Layer 6 of a small transformer language model trained on English Wikipedia (12 layers, counted from 0, width 64).
Take only the direct path to the model's output, skipping the later layers: a vector added to the residual stream pushes a token's score in proportion to its dot product with that token's output vector.

Output vectors of the tokens that the questions are about. A number n stands for (n - 500) times 0.0046.
" church": 641,684,386,552,569,513,553,329,350,510,366,415,525,703,501,665,449,437,305,466,295,331,442,573,447,523,682,477,427,449,195,456,422,564,549,573,605,460,561,370,676,407,630,631,573,215,658,405,779,376,533,556,602,392,499,643,467,602,332,594,514,492,564,539
" County,": 322,576,717,520,520,251,780,410,493,555,568,550,368,725,428,589,499,380,510,464,220,461,486,552,526,344,628,289,383,531,203,459,368,644,567,490,679,423,477,494,443,605,599,531,603,418,431,444,560,481,593,580,739,420,512,494,352,590,491,739,439,525,459,504
" described": 564,641,356,479,361,573,540,413,319,543,467,464,538,640,488,537,443,484,468,601,337,351,546,637,464,501,450,420,620,504,573,478,523,793,399,414,703,470,568,370,501,224,453,655,726,504,450,570,454,441,501,733,604,433,539,615,307,430,409,632,419,430,383,546
"iversity": 642,547,371,416,420,626,698,426,498,499,358,507,446,611,405,742,176,405,363,646,480,568,479,607,308,429,358,284,411,506,384,585,518,512,621,706,672,361,370,267,619,575,658,312,586,314,565,536,615,404,728,735,532,261,406,731,548,601,454,658,543,588,422,380
"ia.": 666,584,560,411,749,348,806,337,603,555,597,532,388,535,458,446,282,327,497,481,271,506,490,590,424,324,462,530,749,704,194,613,266,608,390,500,433,523,509,440,457,452,780,501,919,616,206,450,618,529,536,655,437,486,457,527,375,626,603,594,244,477,396,368
" describ": 644,618,475,509,352,518,518,394,404,534,483,517,510,538,502,595,267,655,522,517,318,336,584,764,450,528,479,312,466,509,531,387,428,710,417,483,767,462,493,402,566,310,401,640,540,556,520,602,513,456,629,669,447,460,466,613,308,635,451,626,373,503,392,430
"stem": 673,637,730,607,471,165,480,295,797,552,308,584,529,351,490,633,344,596,492,515,329,281,508,225,529,427,648,383,577,650,357,159,357,409,410,724,834,557,487,492,545,113,659,415,717,423,834,602,796,422,564,713,554,241,486,757,258,623,458,716,305,428,325,453
"i.": 638,515,608,492,510,489,742,359,447,693,575,469,403,482,473,492,208,204,525,528,375,603,644,608,485,423,446,521,660,614,249,581,346,619,400,449,684,447,564,443,435,584,626,531,645,716,379,449,470,593,533,711,617,347,420,476,304,556,519,523,439,404,296,415
" was": 452,586,438,473,560,432,405,445,450,498,646,422,432,598,520,660,569,498,504,361,446,295,558,667,501,579,530,490,525,458,604,458,554,557,578,383,608,434,400,282,441,639,510,592,502,713,595,541,367,448,283,568,445,470,629,576,475,473,496,559,397,308,530,587
" family": 513,652,276,538,602,427,522,375,349,400,513,595,377,546,469,755,306,371,443,652,441,339,455,677,551,636,476,487,545,598,400,462,400,553,447,564,480,562,481,362,478,478,697,499,419,348,594,455,545,418,397,431,708,403,585,658,495,593,502,592,559,493,556,499
"e.": 664,475,626,366,575,570,786,483,440,782,602,590,311,599,465,358,253,410,227,544,205,572,612,602,525,297,355,435,609,432,191,576,308,526,452,506,549,355,657,573,332,737,548,627,742,636,594,432,492,625,504,475,615,383,581,489,392,603,389,607,380,412,549,394
" his": 500,433,453,389,582,690,666,324,514,482,573,677,521,516,507,860,513,607,503,510,304,252,381,709,421,471,319,577,437,464,481,547,435,407,322,495,682,638,478,427,585,605,609,589,569,719,447,472,458,403,385,482,640,412,422,410,400,570,336,521,511,510,463,413
" famil": 630,696,611,587,654,427,538,424,326,437,454,556,552,545,480,702,338,498,371,553,277,351,505,671,407,545,582,555,623,476,299,527,495,572,450,505,449,565,485,506,495,434,633,608,466,338,465,376,590,426,445,504,606,481,402,635,417,568,493,508,538,471,487,392
"ation.": 696,385,419,566,604,386,580,520,595,624,536,608,509,360,432,482,345,351,251,395,420,421,529,682,312,263,386,500,399,762,27,496,323,555,483,521,515,352,464,488,372,546,600,634,853,756,389,587,663,697,543,568,582,373,689,595,367,745,504,532,555,464,367,476
"”": 615,644,666,42,509,518,551,484,562,721,705,572,540,548,492,575,139,394,489,724,184,386,514,331,413,153,725,460,407,626,528,709,332,636,373,574,789,390,448,413,490,239,441,679,800,228,800,467,749,537,361,598,529,368,499,557,307,554,657,583,505,438,295,435
" Museum": 451,658,491,398,455,396,578,263,559,673,246,471,505,584,482,538,339,502,420,574,227,421,443,611,577,449,488,370,418,646,297,400,445,580,602,557,569,332,474,318,690,309,630,501,523,256,674,525,732,455,447,754,631,447,517,656,495,594,697,633,440,529,509,549
"\".": 780,477,579,132,503,564,539,140,594,876,712,549,486,376,498,518,387,305,448,654,338,416,512,677,486,312,600,631,583,546,311,525,376,418,545,574,624,522,383,468,439,578,416,708,772,521,455,409,578,573,487,446,504,335,517,686,319,523,579,437,419,599,140,594
"day": 920,563,521,624,304,357,835,572,695,886,504,574,518,762,488,640,625,600,287,498,333,336,327,693,543,485,568,256,425,376,531,367,153,560,321,558,752,549,584,372,494,461,564,306,352,353,349,644,568,356,516,564,426,153,539,502,346,677,597,323,585,400,566,503
"s==": 483,579,339,677,573,219,453,527,591,543,467,634,854,577,379,662,80,614,282,880,316,668,472,498,262,238,629,412,350,726,547,574,528,570,569,384,688,386,348,367,584,403,618,227,787,525,768,545,599,315,712,643,530,463,558,336,303,392,503,656,196,609,282,502
" would": 625,541,432,351,513,285,425,302,514,646,666,559,450,467,509,671,580,406,421,333,347,303,621,611,450,465,592,474,466,432,481,616,632,590,449,433,659,586,451,322,500,567,538,609,627,652,596,624,359,585,521,602,464,454,517,588,410,522,619,521,411,230,398,409
" att": 542,566,522,603,542,453,440,490,368,384,462,597,455,477,470,588,480,598,565,607,471,488,488,704,502,569,365,439,500,413,490,342,532,573,409,529,511,577,444,443,574,634,518,663,598,529,371,467,465,539,406,607,541,442,437,490,299,525,465,534,426,478,488,506
"conom": 484,634,608,494,481,261,708,399,562,392,318,736,741,411,426,588,306,443,324,569,401,646,608,477,257,361,554,226,395,507,406,284,569,664,532,579,743,466,539,332,584,164,575,698,588,353,753,486,435,406,696,707,599,373,416,732,494,646,547,539,328,580,371,494
" as": 545,516,492,450,637,650,391,508,505,488,769,533,441,504,528,566,394,342,567,658,427,352,336,551,653,520,394,529,602,457,551,415,435,550,478,457,499,550,386,451,462,531,381,568,453,630,345,566,394,486,462,485,453,423,541,463,523,573,467,671,457,447,612,532
" had": 555,581,500,480,572,348,471,341,433,549,680,486,406,562,502,708,585,533,522,368,352,196,565,564,455,512,576,560,455,425,526,577,538,602,434,445,604,532,406,250,487,524,457,602,502,630,486,536,388,475,423,640,576,490,591,599,495,482,620,576,370,264,489,547
"urther": 576,702,664,440,273,596,503,332,627,508,641,740,680,448,374,599,493,696,453,596,168,179,536,426,200,328,736,317,243,502,540,434,322,430,98,627,758,332,498,600,640,445,512,787,722,368,559,438,482,545,424,698,731,457,461,661,606,681,309,674,321,318,483,461
" how": 618,584,534,401,633,469,518,206,402,656,672,662,455,403,480,706,370,660,394,547,267,275,368,648,428,291,643,564,391,582,435,598,294,655,283,510,625,532,509,631,574,423,506,620,854,538,459,587,467,346,559,467,593,300,455,428,341,703,429,593,361,487,580,430

Output weights of attention head 0. The head adds the sum of these rows, row i times number i of z. A number n stands for (n - 500) times 0.00065.
o0: 616,540,446,635,423,423,355,345,405,526,534,420,631,641,799,594,576,640,313,568,431,383,765,534,499,462,552,435,333,368,551,550,335,604,440,385,667,593,579,464,564,409,329,441,441,435,789,503,416,571,561,449,425,527,447,565,508,450,320,585,554,482,465,436
o1: 549,530,488,491,484,502,496,504,536,492,435,508,525,460,454,499,526,483,497,571,494,478,458,536,483,514,436,478,475,531,486,521,503,512,486,517,505,506,550,486,516,491,549,489,472,476,485,493,513,465,456,534,452,496,522,573,464,521,494,536,547,448,476,498
o2: 510,508,580,376,518,366,587,517,598,429,566,591,624,456,646,422,447,314,516,596,492,538,400,593,447,516,365,596,474,528,362,600,468,574,585,515,501,408,568,725,565,488,318,271,611,684,391,483,422,643,420,645,449,395,472,324,333,452,482,522,575,494,666,426
o3: 422,544,498,429,667,381,543,605,575,490,421,501,471,513,339,607,520,627,457,471,571,598,390,559,343,549,376,332,489,576,372,537,522,577,585,527,527,614,426,399,434,588,711,636,535,424,555,456,335,458,508,430,482,479,450,495,569,477,573,650,354,416,557,554
o4: 731,551,566,429,476,722,548,504,505,553,399,452,509,494,467,488,651,429,392,434,574,528,605,392,497,468,578,544,420,469,506,388,466,412,529,657,336,471,560,474,448,527,451,511,504,355,527,560,701,442,444,356,494,480,531,630,547,416,595,409,478,471,440,563
o5: 497,470,420,562,469,585,502,465,589,565,405,463,524,459,461,364,525,529,319,644,522,438,527,477,472,386,502,515,493,451,569,453,458,504,406,468,510,600,590,479,625,380,526,516,423,405,541,513,637,440,473,563,451,556,532,603,550,458,465,517,636,590,434,477
o6: 355,627,623,388,634,443,425,667,531,530,653,421,692,516,557,415,237,290,468,567,466,471,547,509,393,490,581,443,691,497,659,394,490,583,580,306,570,393,386,418,289,563,796,634,475,627,465,620,489,264,579,478,617,345,565,595,595,414,467,587,531,423,448,359
o7: 473,485,523,484,511,553,514,527,519,530,505,488,508,473,500,457,479,477,490,486,489,502,551,470,517,482,520,466,520,496,532,433,513,508,476,490,497,476,455,513,474,495,529,529,510,484,471,514,557,468,515,483,559,470,521,496,503,525,522,508,484,495,494,506
o8: 692,498,553,502,565,713,454,615,557,599,378,424,393,401,531,468,668,409,357,526,511,587,396,333,534,461,604,596,468,520,573,441,538,390,459,712,326,568,345,531,581,610,468,347,613,478,514,423,616,507,483,419,522,367,478,433,511,444,539,349,412,374,709,624
o9: 578,501,460,402,421,629,421,537,478,651,658,568,700,568,610,706,626,508,572,711,600,282,576,588,556,510,512,514,451,660,521,629,499,525,351,467,528,375,450,466,677,346,393,579,573,404,612,280,281,403,462,521,269,606,335,404,310,394,534,284,679,498,355,535
o10: 498,496,496,502,501,508,503,501,498,495,494,498,503,502,493,500,505,502,507,493,496,502,496,500,514,498,505,502,510,495,511,496,509,506,500,501,486,485,500,501,498,498,498,508,503,499,494,500,505,500,504,498,512,511,491,503,494,499,493,496,487,492,502,488
o11: 423,484,585,314,491,303,380,408,472,398,891,538,540,483,772,444,336,449,478,707,427,431,596,644,499,620,551,545,293,722,519,498,464,570,628,470,689,505,346,610,578,463,483,644,520,442,611,276,326,497,369,498,395,557,461,405,484,483,542,324,442,413,439,757
o12: 451,496,588,467,555,386,544,630,341,653,584,555,566,546,669,434,465,472,511,551,469,612,510,451,643,612,388,670,370,452,523,406,529,439,559,306,476,488,344,719,579,462,266,555,602,399,478,556,499,273,402,442,442,723,578,409,441,470,381,380,503,610,407,635
o13: 449,538,494,511,444,403,709,452,406,470,380,583,554,642,452,517,564,298,379,273,423,387,537,359,523,582,701,431,426,470,549,525,589,461,613,373,490,256,495,470,306,647,608,676,674,631,447,541,441,463,494,618,767,402,500,542,267,614,648,476,526,240,836,433
o14: 468,527,556,427,491,597,412,686,208,413,551,464,482,471,546,424,600,582,651,275,578,631,602,522,598,631,495,521,657,665,452,457,491,437,612,368,605,364,526,445,430,287,528,554,279,419,557,372,568,450,660,393,436,576,390,574,516,561,635,525,467,607,458,484
o15: 684,456,514,626,479,379,305,367,564,605,629,632,476,465,664,525,471,382,494,410,520,542,577,378,723,589,520,500,703,565,516,586,510,479,685,401,332,393,452,267,472,521,400,367,487,629,480,454,455,631,506,519,523,555,422,531,677,403,522,484,439,348,272,496
o16: 556,491,359,384,698,513,469,373,620,504,560,696,594,289,646,505,508,424,549,763,378,514,552,715,462,504,374,406,519,585,398,553,527,479,394,403,385,662,432,624,639,512,361,261,606,407,420,425,375,492,549,446,259,545,470,382,621,481,414,574,595,578,433,649
o17: 491,317,323,459,457,425,453,485,488,402,462,446,439,346,453,587,701,562,425,638,515,451,269,627,344,595,498,551,545,468,790,671,591,552,437,568,550,602,725,360,565,577,509,380,426,591,554,406,477,587,436,640,473,498,439,498,422,454,414,415,581,330,587,499
o18: 490,436,562,616,697,235,535,516,566,553,405,565,662,523,565,419,496,385,459,603,377,483,468,531,607,466,456,353,420,818,635,527,509,492,531,458,550,337,256,597,666,567,463,505,623,404,437,367,451,567,546,589,641,328,432,497,270,514,419,569,416,464,642,375
o19: 599,479,385,539,447,500,569,378,415,408,535,577,568,441,556,556,442,707,712,208,581,574,624,425,517,486,522,579,483,570,499,556,700,491,596,333,516,617,434,597,312,501,431,488,446,559,453,421,361,554,394,546,612,624,468,372,611,406,508,337,368,525,476,419
o20: 485,537,501,510,439,507,522,528,477,462,457,491,515,531,528,502,480,541,498,481,547,488,487,471,489,488,524,511,493,483,545,489,492,504,525,485,488,527,481,517,489,476,505,539,516,483,528,520,538,502,520,520,529,463,515,527,514,492,493,512,496,496,527,466
o21: 621,552,588,536,450,357,495,519,521,535,355,491,585,554,454,439,515,536,433,567,452,491,558,479,617,542,515,452,494,446,467,574,479,536,514,516,519,323,544,440,512,492,495,482,550,292,456,420,475,507,342,616,415,532,505,697,336,587,407,504,536,608,460,517
o22: 497,572,438,534,430,426,596,321,391,523,493,544,574,491,513,413,520,453,325,530,606,497,436,401,500,502,449,604,449,394,529,490,532,544,554,407,368,509,549,506,481,498,456,624,551,452,478,501,441,546,351,516,514,612,399,528,603,597,497,516,620,572,471,492
o23: 474,459,483,534,484,615,560,495,462,540,429,532,506,595,436,538,483,549,502,346,521,552,494,396,494,508,518,515,490,405,419,451,496,492,518,560,483,431,510,522,474,573,518,511,560,530,506,606,580,525,520,429,580,582,450,429,556,476,521,441,464,491,582,445
o24: 563,534,619,401,612,373,753,435,554,518,466,653,526,580,471,558,439,435,377,487,431,487,644,590,334,500,803,531,435,666,498,617,362,376,414,570,524,314,559,545,331,381,442,442,528,308,544,386,535,489,407,628,615,406,448,515,473,356,580,389,404,690,649,601
o25: 340,485,512,524,549,609,497,526,551,572,479,575,362,605,487,424,480,469,541,450,461,719,411,232,632,418,539,447,377,683,404,405,486,323,496,609,628,436,473,672,295,422,630,489,410,531,498,641,538,490,686,390,802,448,309,291,524,447,623,457,499,428,908,387
o26: 402,511,520,534,549,456,474,585,468,582,563,365,572,586,557,490,405,497,517,457,577,517,559,508,520,441,534,535,604,580,513,583,498,546,471,335,614,485,340,593,443,429,578,596,463,543,561,358,427,455,552,445,569,382,440,445,449,556,538,531,459,490,467,477
o27: 758,450,652,570,525,373,375,359,585,377,521,568,504,353,795,500,784,417,250,663,594,408,489,488,398,616,487,515,435,510,360,617,492,562,466,584,301,499,606,491,648,523,250,356,502,506,294,492,461,643,566,492,427,579,534,546,294,449,489,551,683,463,478,504
o28: 537,463,607,517,620,472,438,577,706,660,516,501,430,492,509,356,566,295,406,691,528,534,360,427,548,471,475,597,579,534,470,526,478,470,467,517,391,578,515,590,615,477,414,444,540,486,398,367,559,522,457,496,560,536,502,403,383,459,470,475,499,539,515,477
o29: 462,452,246,493,397,604,597,566,743,426,516,574,375,371,396,377,602,704,355,596,644,464,650,561,500,424,432,289,683,429,411,563,620,455,497,500,589,600,516,476,576,282,590,316,330,592,394,522,552,345,504,541,126,633,626,445,557,391,575,599,495,508,305,913
o30: 495,293,616,505,519,260,416,693,710,492,522,547,497,349,445,432,532,482,275,570,733,524,513,468,492,540,618,540,415,588,545,481,535,501,446,417,368,623,456,333,533,442,585,533,462,603,309,488,469,340,490,597,601,362,505,536,448,366,643,366,590,719,310,664
o31: 401,426,503,605,591,442,480,517,350,526,698,565,475,661,540,588,529,560,642,181,577,418,691,398,471,591,673,591,574,418,303,554,487,533,379,175,588,582,390,600,489,549,416,553,579,692,383,306,338,527,672,415,570,670,388,338,498,604,481,318,373,572,440,566
o32: 333,518,416,504,521,495,455,436,418,426,503,570,495,439,444,845,581,438,525,334,564,427,646,710,394,546,448,306,400,487,976,486,779,468,362,432,618,546,577,278,472,473,681,616,400,470,600,503,512,448,437,459,621,606,501,332,577,492,257,584,380,363,520,435
o33: 519,420,617,320,272,580,641,564,611,235,412,756,532,460,381,372,432,612,526,179,450,523,507,98,466,308,794,338,466,348,514,614,630,218,449,508,526,335,491,746,630,634,556,328,562,609,376,791,694,596,503,592,528,540,381,169,546,628,431,412,639,787,710,577
o34: 428,503,565,657,577,480,428,582,436,366,536,340,511,581,531,520,570,694,519,404,602,424,604,564,430,459,491,257,410,529,609,295,569,606,421,495,459,462,478,544,636,475,557,406,524,690,475,623,455,482,599,570,583,590,454,305,471,226,422,644,379,510,458,452
o35: 503,521,526,434,486,576,542,514,540,553,545,486,539,487,506,440,480,426,498,544,494,491,525,496,502,462,495,465,499,521,470,446,470,493,499,538,479,449,494,584,466,519,519,479,539,491,452,508,534,492,511,463,484,439,491,488,500,521,494,509,512,470,511,514
o36: 415,470,398,471,645,576,499,446,423,557,517,518,400,503,440,669,618,683,549,565,443,512,420,581,610,493,451,677,416,495,537,523,623,614,508,471,436,547,575,471,551,487,568,469,626,634,352,488,403,451,402,477,450,661,505,380,336,463,352,410,466,413,591,341
o37: 507,503,496,505,506,499,506,486,473,528,502,486,500,503,510,506,510,509,483,507,487,496,509,500,502,494,490,510,501,490,487,511,480,528,486,496,519,496,505,484,514,487,487,506,511,505,531,487,481,524,485,489,490,517,489,496,512,502,513,527,499,499,493,525
o38: 671,465,380,540,592,529,564,289,651,657,558,666,578,498,378,574,598,407,490,492,541,613,667,480,600,491,322,528,397,606,131,532,577,360,571,337,409,560,571,418,350,637,464,484,541,276,450,600,241,566,487,517,509,424,401,465,539,490,640,611,569,463,406,520
o39: 520,526,429,359,590,558,601,475,419,383,341,466,615,532,415,443,597,476,579,493,591,418,480,582,466,506,410,483,356,574,415,373,288,423,546,520,639,463,589,704,560,442,492,619,475,423,463,575,587,579,584,330,510,355,382,465,466,642,684,508,586,658,569,408
o40: 381,371,398,518,586,630,537,571,344,561,635,211,325,528,332,444,768,536,659,482,711,686,570,473,464,416,552,521,487,717,612,410,614,341,191,477,386,762,595,730,568,459,383,455,285,176,682,172,557,474,486,381,401,728,246,401,738,478,590,417,665,586,287,794
o41: 713,541,366,557,380,731,478,708,321,413,599,430,447,202,531,389,430,551,502,751,492,646,63,600,400,420,596,444,601,548,591,611,772,252,530,650,431,576,507,562,798,378,496,464,303,384,500,419,691,299,438,533,425,401,444,410,477,504,495,632,468,543,323,738
o42: 441,680,489,456,690,619,342,562,525,495,665,482,360,350,453,281,599,354,762,466,517,611,292,598,429,475,338,436,732,592,481,541,601,449,536,508,739,489,557,551,523,534,419,612,351,380,274,406,458,551,540,413,467,602,460,463,469,520,395,539,393,433,632,626
o43: 452,397,480,443,599,377,630,481,628,449,463,659,523,530,445,591,491,485,647,489,480,571,436,520,464,571,332,479,514,595,222,609,481,514,497,488,519,461,479,637,369,533,488,398,524,577,411,494,342,612,565,494,546,496,436,325,440,526,632,554,524,518,576,447
o44: 594,406,440,498,397,508,530,552,590,489,441,689,540,406,485,545,565,505,700,333,551,586,492,573,591,636,334,617,498,505,454,549,591,473,616,517,562,461,557,411,419,500,290,568,336,469,462,502,482,572,516,479,596,490,455,479,428,432,559,345,432,548,362,499
o45: 495,604,552,540,623,455,596,516,565,547,361,399,468,604,265,669,448,368,485,374,420,533,604,583,373,588,412,557,543,364,335,493,396,421,555,605,519,513,542,526,499,577,584,540,361,437,576,559,562,481,632,180,470,617,431,559,671,635,466,494,398,425,498,365
o46: 362,426,401,639,393,472,506,520,521,610,530,338,449,483,706,559,520,437,784,440,428,625,407,803,620,494,403,398,545,656,327,647,493,509,598,587,383,576,538,737,478,453,511,449,484,690,375,249,310,581,883,236,539,464,312,394,478,508,407,425,467,395,799,325
o47: 335,542,690,586,503,579,515,515,419,453,630,480,427,512,717,536,506,508,547,553,567,426,406,629,511,458,330,531,394,469,502,360,445,582,337,648,495,275,344,462,661,445,315,519,649,576,394,490,697,497,551,643,451,232,534,556,564,578,432,461,543,533,491,587
o48: 485,432,467,548,465,487,469,480,467,509,497,511,481,514,494,563,523,507,546,459,539,513,507,470,525,515,505,505,496,474,502,550,494,469,466,484,522,509,526,480,501,526,523,520,491,492,558,513,498,492,476,486,523,497,461,458,494,511,483,460,467,519,471,540
o49: 658,622,242,404,553,329,588,410,736,530,563,337,448,489,259,730,661,575,532,721,480,241,617,812,308,518,418,406,439,517,575,558,508,427,695,539,630,687,657,431,548,617,395,621,496,445,647,430,118,427,334,716,308,365,469,609,541,413,505,476,468,329,286,588
o50: 452,713,588,502,471,453,585,940,474,469,311,362,663,493,526,505,636,562,364,721,487,450,416,564,453,548,349,417,549,495,483,358,475,492,444,671,579,480,185,436,774,454,500,386,465,549,581,256,462,425,530,589,341,352,268,611,491,486,595,563,530,447,683,484
o51: 560,723,681,429,538,559,595,482,271,645,592,479,556,513,471,540,516,596,551,472,483,573,470,454,460,401,436,395,506,599,487,399,551,547,544,582,445,648,448,508,393,558,328,716,513,373,517,420,514,404,389,385,561,634,561,617,487,392,429,629,219,370,492,342
o52: 475,251,440,329,496,536,615,408,524,651,851,655,479,496,662,476,552,484,627,774,396,393,474,558,497,634,353,384,678,258,429,400,435,490,586,607,475,550,538,468,458,639,476,498,648,441,430,360,501,546,576,532,500,446,522,411,567,493,398,419,349,509,375,500
o53: 517,502,486,479,527,454,503,501,491,442,543,521,506,481,504,502,509,494,516,508,505,473,480,521,455,528,518,503,485,543,527,526,533,507,510,467,488,538,491,477,501,513,517,503,491,538,504,473,435,483,477,549,485,489,509,498,498,501,542,473,540,512,496,530
o54: 572,499,384,426,493,511,445,504,498,467,593,641,445,444,520,473,640,392,580,445,554,508,420,440,410,509,567,453,463,490,468,550,632,465,538,384,380,596,629,453,514,607,564,514,637,487,452,442,332,536,255,668,449,624,497,398,547,489,419,513,525,551,489,686
o55: 560,461,417,376,333,454,488,490,455,592,525,561,629,475,680,452,589,315,524,523,493,536,469,415,507,424,565,615,522,471,339,610,434,535,496,387,338,514,517,686,487,714,418,399,592,738,522,622,333,686,328,422,475,522,450,312,438,379,552,649,629,500,347,688
o56: 525,586,532,358,423,474,507,582,521,485,593,438,579,574,532,495,443,357,503,494,518,510,645,572,518,534,576,643,417,521,634,513,446,586,564,463,383,418,523,430,449,397,430,558,476,404,710,430,403,446,472,422,436,441,469,597,486,484,598,419,607,584,328,590
o57: 566,599,462,483,672,829,499,231,381,545,506,570,511,228,508,402,642,285,503,558,542,386,526,658,514,565,296,565,509,481,529,335,719,607,365,612,293,581,542,467,521,520,402,688,548,528,453,265,622,418,519,483,695,419,388,549,386,518,707,297,451,299,657,431
o58: 511,600,360,508,458,542,597,360,364,517,789,528,437,594,498,586,626,660,530,416,578,402,661,519,439,429,626,548,478,346,479,519,446,549,522,572,621,450,601,314,429,462,524,464,599,611,352,426,280,579,438,558,378,422,422,564,556,497,395,335,399,566,596,527
o59: 601,501,570,531,667,432,486,554,784,416,321,471,371,465,633,399,648,390,459,564,485,605,587,293,444,552,358,679,635,491,178,555,495,468,674,740,253,355,303,721,334,508,600,562,240,483,495,535,495,582,658,237,596,451,402,568,417,626,652,484,615,615,367,379
o60: 532,427,538,542,428,475,460,542,492,483,319,560,509,512,599,509,512,537,503,384,478,623,547,329,558,549,525,498,489,469,407,553,501,437,464,491,511,472,476,605,355,506,479,443,414,449,509,587,590,502,593,426,580,524,510,546,473,592,469,490,584,525,551,413
o61: 523,669,569,559,596,134,577,678,684,574,424,282,608,679,387,573,510,553,612,415,609,692,435,678,559,587,376,406,419,563,577,581,391,442,723,335,636,431,573,602,480,508,159,491,472,257,404,541,226,477,570,363,409,574,311,470,622,423,407,476,561,554,469,557
o62: 502,530,503,499,495,478,522,496,492,468,499,471,494,491,498,534,484,494,512,525,510,474,499,496,497,503,492,484,508,508,558,500,485,510,492,495,498,508,493,479,502,454,503,514,484,485,518,504,510,489,520,505,522,472,510,525,513,509,535,529,503,473,472,500
o63: 376,507,487,550,494,348,461,598,436,416,661,529,378,501,514,394,532,482,527,628,457,509,397,655,557,639,456,439,487,630,595,452,551,413,589,486,370,624,558,451,801,314,381,469,391,459,543,268,463,448,670,541,413,660,396,473,488,542,486,520,497,592,485,481

Each question shows a token from some text and the vector z that the head gathered there. A number n stands for (n - 500) times 0.0049.

"es": 555,471,597,461,446,446,564,509,550,497,484,611,561,532,476,531,577,539,663,493,515,431,478,432,505,410,525,557,495,366,478,541,576,358,480,481,536,479,341,540,324,395,457,479,531,549,579,699,457,475,615,477,587,568,381,364,515,707,506,552,466,409,518,574
Which two tokens does it push up most, strongest first? " how", " describ"

".": 602,474,529,390,422,516,579,531,447,572,482,604,581,578,490,470,532,446,642,505,496,619,585,416,582,522,572,421,449,417,367,454,652,460,481,513,610,522,476,516,449,385,456,439,392,459,407,639,509,495,565,430,565,527,489,367,548,585,663,587,467,405,518,498
Pushed up most: "urther"

" is": 574,503,435,480,495,612,542,539,417,589,512,618,548,371,409,400,595,461,609,502,526,548,603,443,536,431,537,378,503,319,409,391,607,359,422,569,514,507,487,580,632,509,453,414,469,492,498,588,497,566,492,638,629,469,453,384,590,567,476,413,413,563,491,536
Which two tokens does it push up most, strongest first? "”", "urther"

"ac": 322,626,362,699,649,478,524,551,645,486,510,396,512,617,483,454,394,367,684,439,522,546,565,508,487,551,527,312,571,228,503,336,494,209,320,537,546,476,702,676,452,542,425,487,544,638,420,518,474,711,656,740,519,474,497,337,439,710,397,593,458,475,496,452
Pushed up most: " Museum"

" adv": 514,547,416,565,552,512,584,507,567,474,487,534,505,557,494,584,482,479,614,481,493,521,530,452,546,501,528,448,541,312,485,448,535,204,346,469,517,490,570,509,386,429,506,427,544,634,495,514,470,614,535,579,534,510,441,311,517,691,489,576,476,496,513,504
Which of these tokens does it push down most? "s=="

"a": 631,480,540,538,401,425,553,455,470,486,496,496,481,488,528,570,582,595,613,487,495,453,467,446,505,432,549,555,455,386,418,516,648,244,511,434,585,497,407,490,373,409,485,527,520,622,691,597,479,532,570,526,554,525,364,363,512,613,553,547,508,546,531,594
Pushed up most: " describ"

" the": 452,496,455,697,373,376,456,466,525,322,524,387,454,620,650,502,334,485,776,262,595,646,355,520,559,636,511,248,399,325,413,334,323,201,460,469,542,473,489,647,312,350,424,574,488,729,870,656,465,725,748,360,613,364,268,149,475,427,578,686,508,745,572,716
Which of these tokens does it push down most? "\"."

",": 615,510,398,508,543,475,520,521,504,554,502,538,508,586,537,503,381,452,665,432,547,589,532,452,544,523,547,436,450,216,416,456,546,216,433,502,492,519,513,651,468,374,453,406,499,573,494,661,519,653,614,590,546,472,409,315,526,593,582,541,499,577,530,490
Pushed up most: " church"

"at": 556,541,356,676,551,464,483,481,564,444,509,506,402,584,518,593,344,485,580,517,531,588,541,511,537,569,558,422,486,342,458,400,506,93,389,420,535,528,592,467,406,409,456,458,555,589,541,482,498,636,584,639,504,463,413,266,520,650,561,613,502,532,524,501
Which of these tokens does it push down most? "s=="

" n": 561,560,312,550,661,488,493,540,555,564,527,477,507,588,569,435,346,434,637,410,542,602,535,487,548,542,513,425,449,175,383,405,525,135,393,521,515,509,554,731,537,428,494,381,503,612,442,640,504,693,609,696,541,443,411,265,489,660,569,568,514,569,524,434
Pushed up most: " church"

" and": 576,491,546,428,508,510,512,472,499,586,490,553,529,411,510,548,581,585,543,542,501,416,478,441,505,414,490,572,450,480,537,527,582,409,481,475,540,473,389,550,451,474,501,462,614,488,534,685,488,526,580,493,555,574,397,405,545,622,602,483,468,510,499,534
Pushed up most: " describ"

" 192": 563,530,461,599,455,464,529,487,394,700,513,439,279,554,530,485,424,523,585,389,529,609,417,498,575,433,586,399,358,383,512,472,529,321,475,537,505,507,629,602,440,314,330,572,506,561,596,600,507,729,701,423,556,481,382,360,614,422,692,404,407,617,529,469
Which of these tokens does it push down most? " as"

"t": 593,493,405,471,510,653,572,546,345,606,515,641,543,299,435,387,590,463,550,511,531,580,601,451,576,404,527,352,484,319,422,361,611,372,417,569,473,511,495,595,650,518,439,403,492,491,425,520,514,567,416,625,651,460,460,392,641,488,451,384,416,589,487,508
Which of these tokens does it push down most? "ation."

" Soc": 467,485,554,567,445,480,528,489,546,471,480,604,588,500,429,535,549,478,655,497,473,479,554,466,566,545,512,461,578,356,563,513,511,366,423,479,589,509,541,549,413,392,480,554,537,547,451,613,476,532,576,486,560,554,486,415,495,580,541,570,429,520,483,532
Pushed up most: "ia."

"s": 509,564,549,368,478,476,540,468,441,703,452,675,671,636,523,631,406,378,609,503,491,703,630,357,430,237,590,563,541,386,605,575,416,321,299,478,498,535,473,422,252,476,378,346,589,365,484,698,545,485,595,544,571,569,552,497,584,619,539,438,459,367,429,517
Which of these tokens does it push down most? "iversity"

"ic": 494,463,636,452,426,425,599,502,536,508,475,613,590,548,447,531,529,482,653,464,492,500,526,433,534,482,549,491,565,306,483,506,484,380,406,529,555,505,447,520,316,403,526,497,503,478,512,673,455,464,542,493,577,539,459,448,533,596,553,491,431,493,489,495
Pushed up most: " how"

"em": 405,522,585,532,413,493,545,481,463,529,481,518,422,526,456,622,533,370,759,444,476,615,536,431,581,446,590,453,583,313,578,506,418,431,349,499,498,481,645,594,335,425,435,595,553,558,506,694,480,517,609,340,563,546,487,364,544,530,566,658,412,500,505,538
Which of these tokens does it push down most? " was"

" pe": 658,497,372,540,507,484,557,505,469,522,495,478,476,493,561,566,429,559,608,474,514,579,430,422,575,435,569,438,393,415,505,442,633,151,505,427,517,501,513,451,465,448,415,401,537,559,498,564,514,672,569,567,529,493,353,279,571,502,615,461,507,591,541,517
Which of these tokens does it push down most? "ation."

" M": 459,513,641,521,417,346,560,420,461,511,517,582,525,505,545,536,582,547,582,537,457,531,504,499,520,467,469,509,444,376,399,505,606,462,546,489,571,464,463,537,411,474,640,570,559,528,580,621,522,474,524,413,550,579,616,470,522,571,585,545,443,563,468,529
Which of these tokens does it push down most? "stem"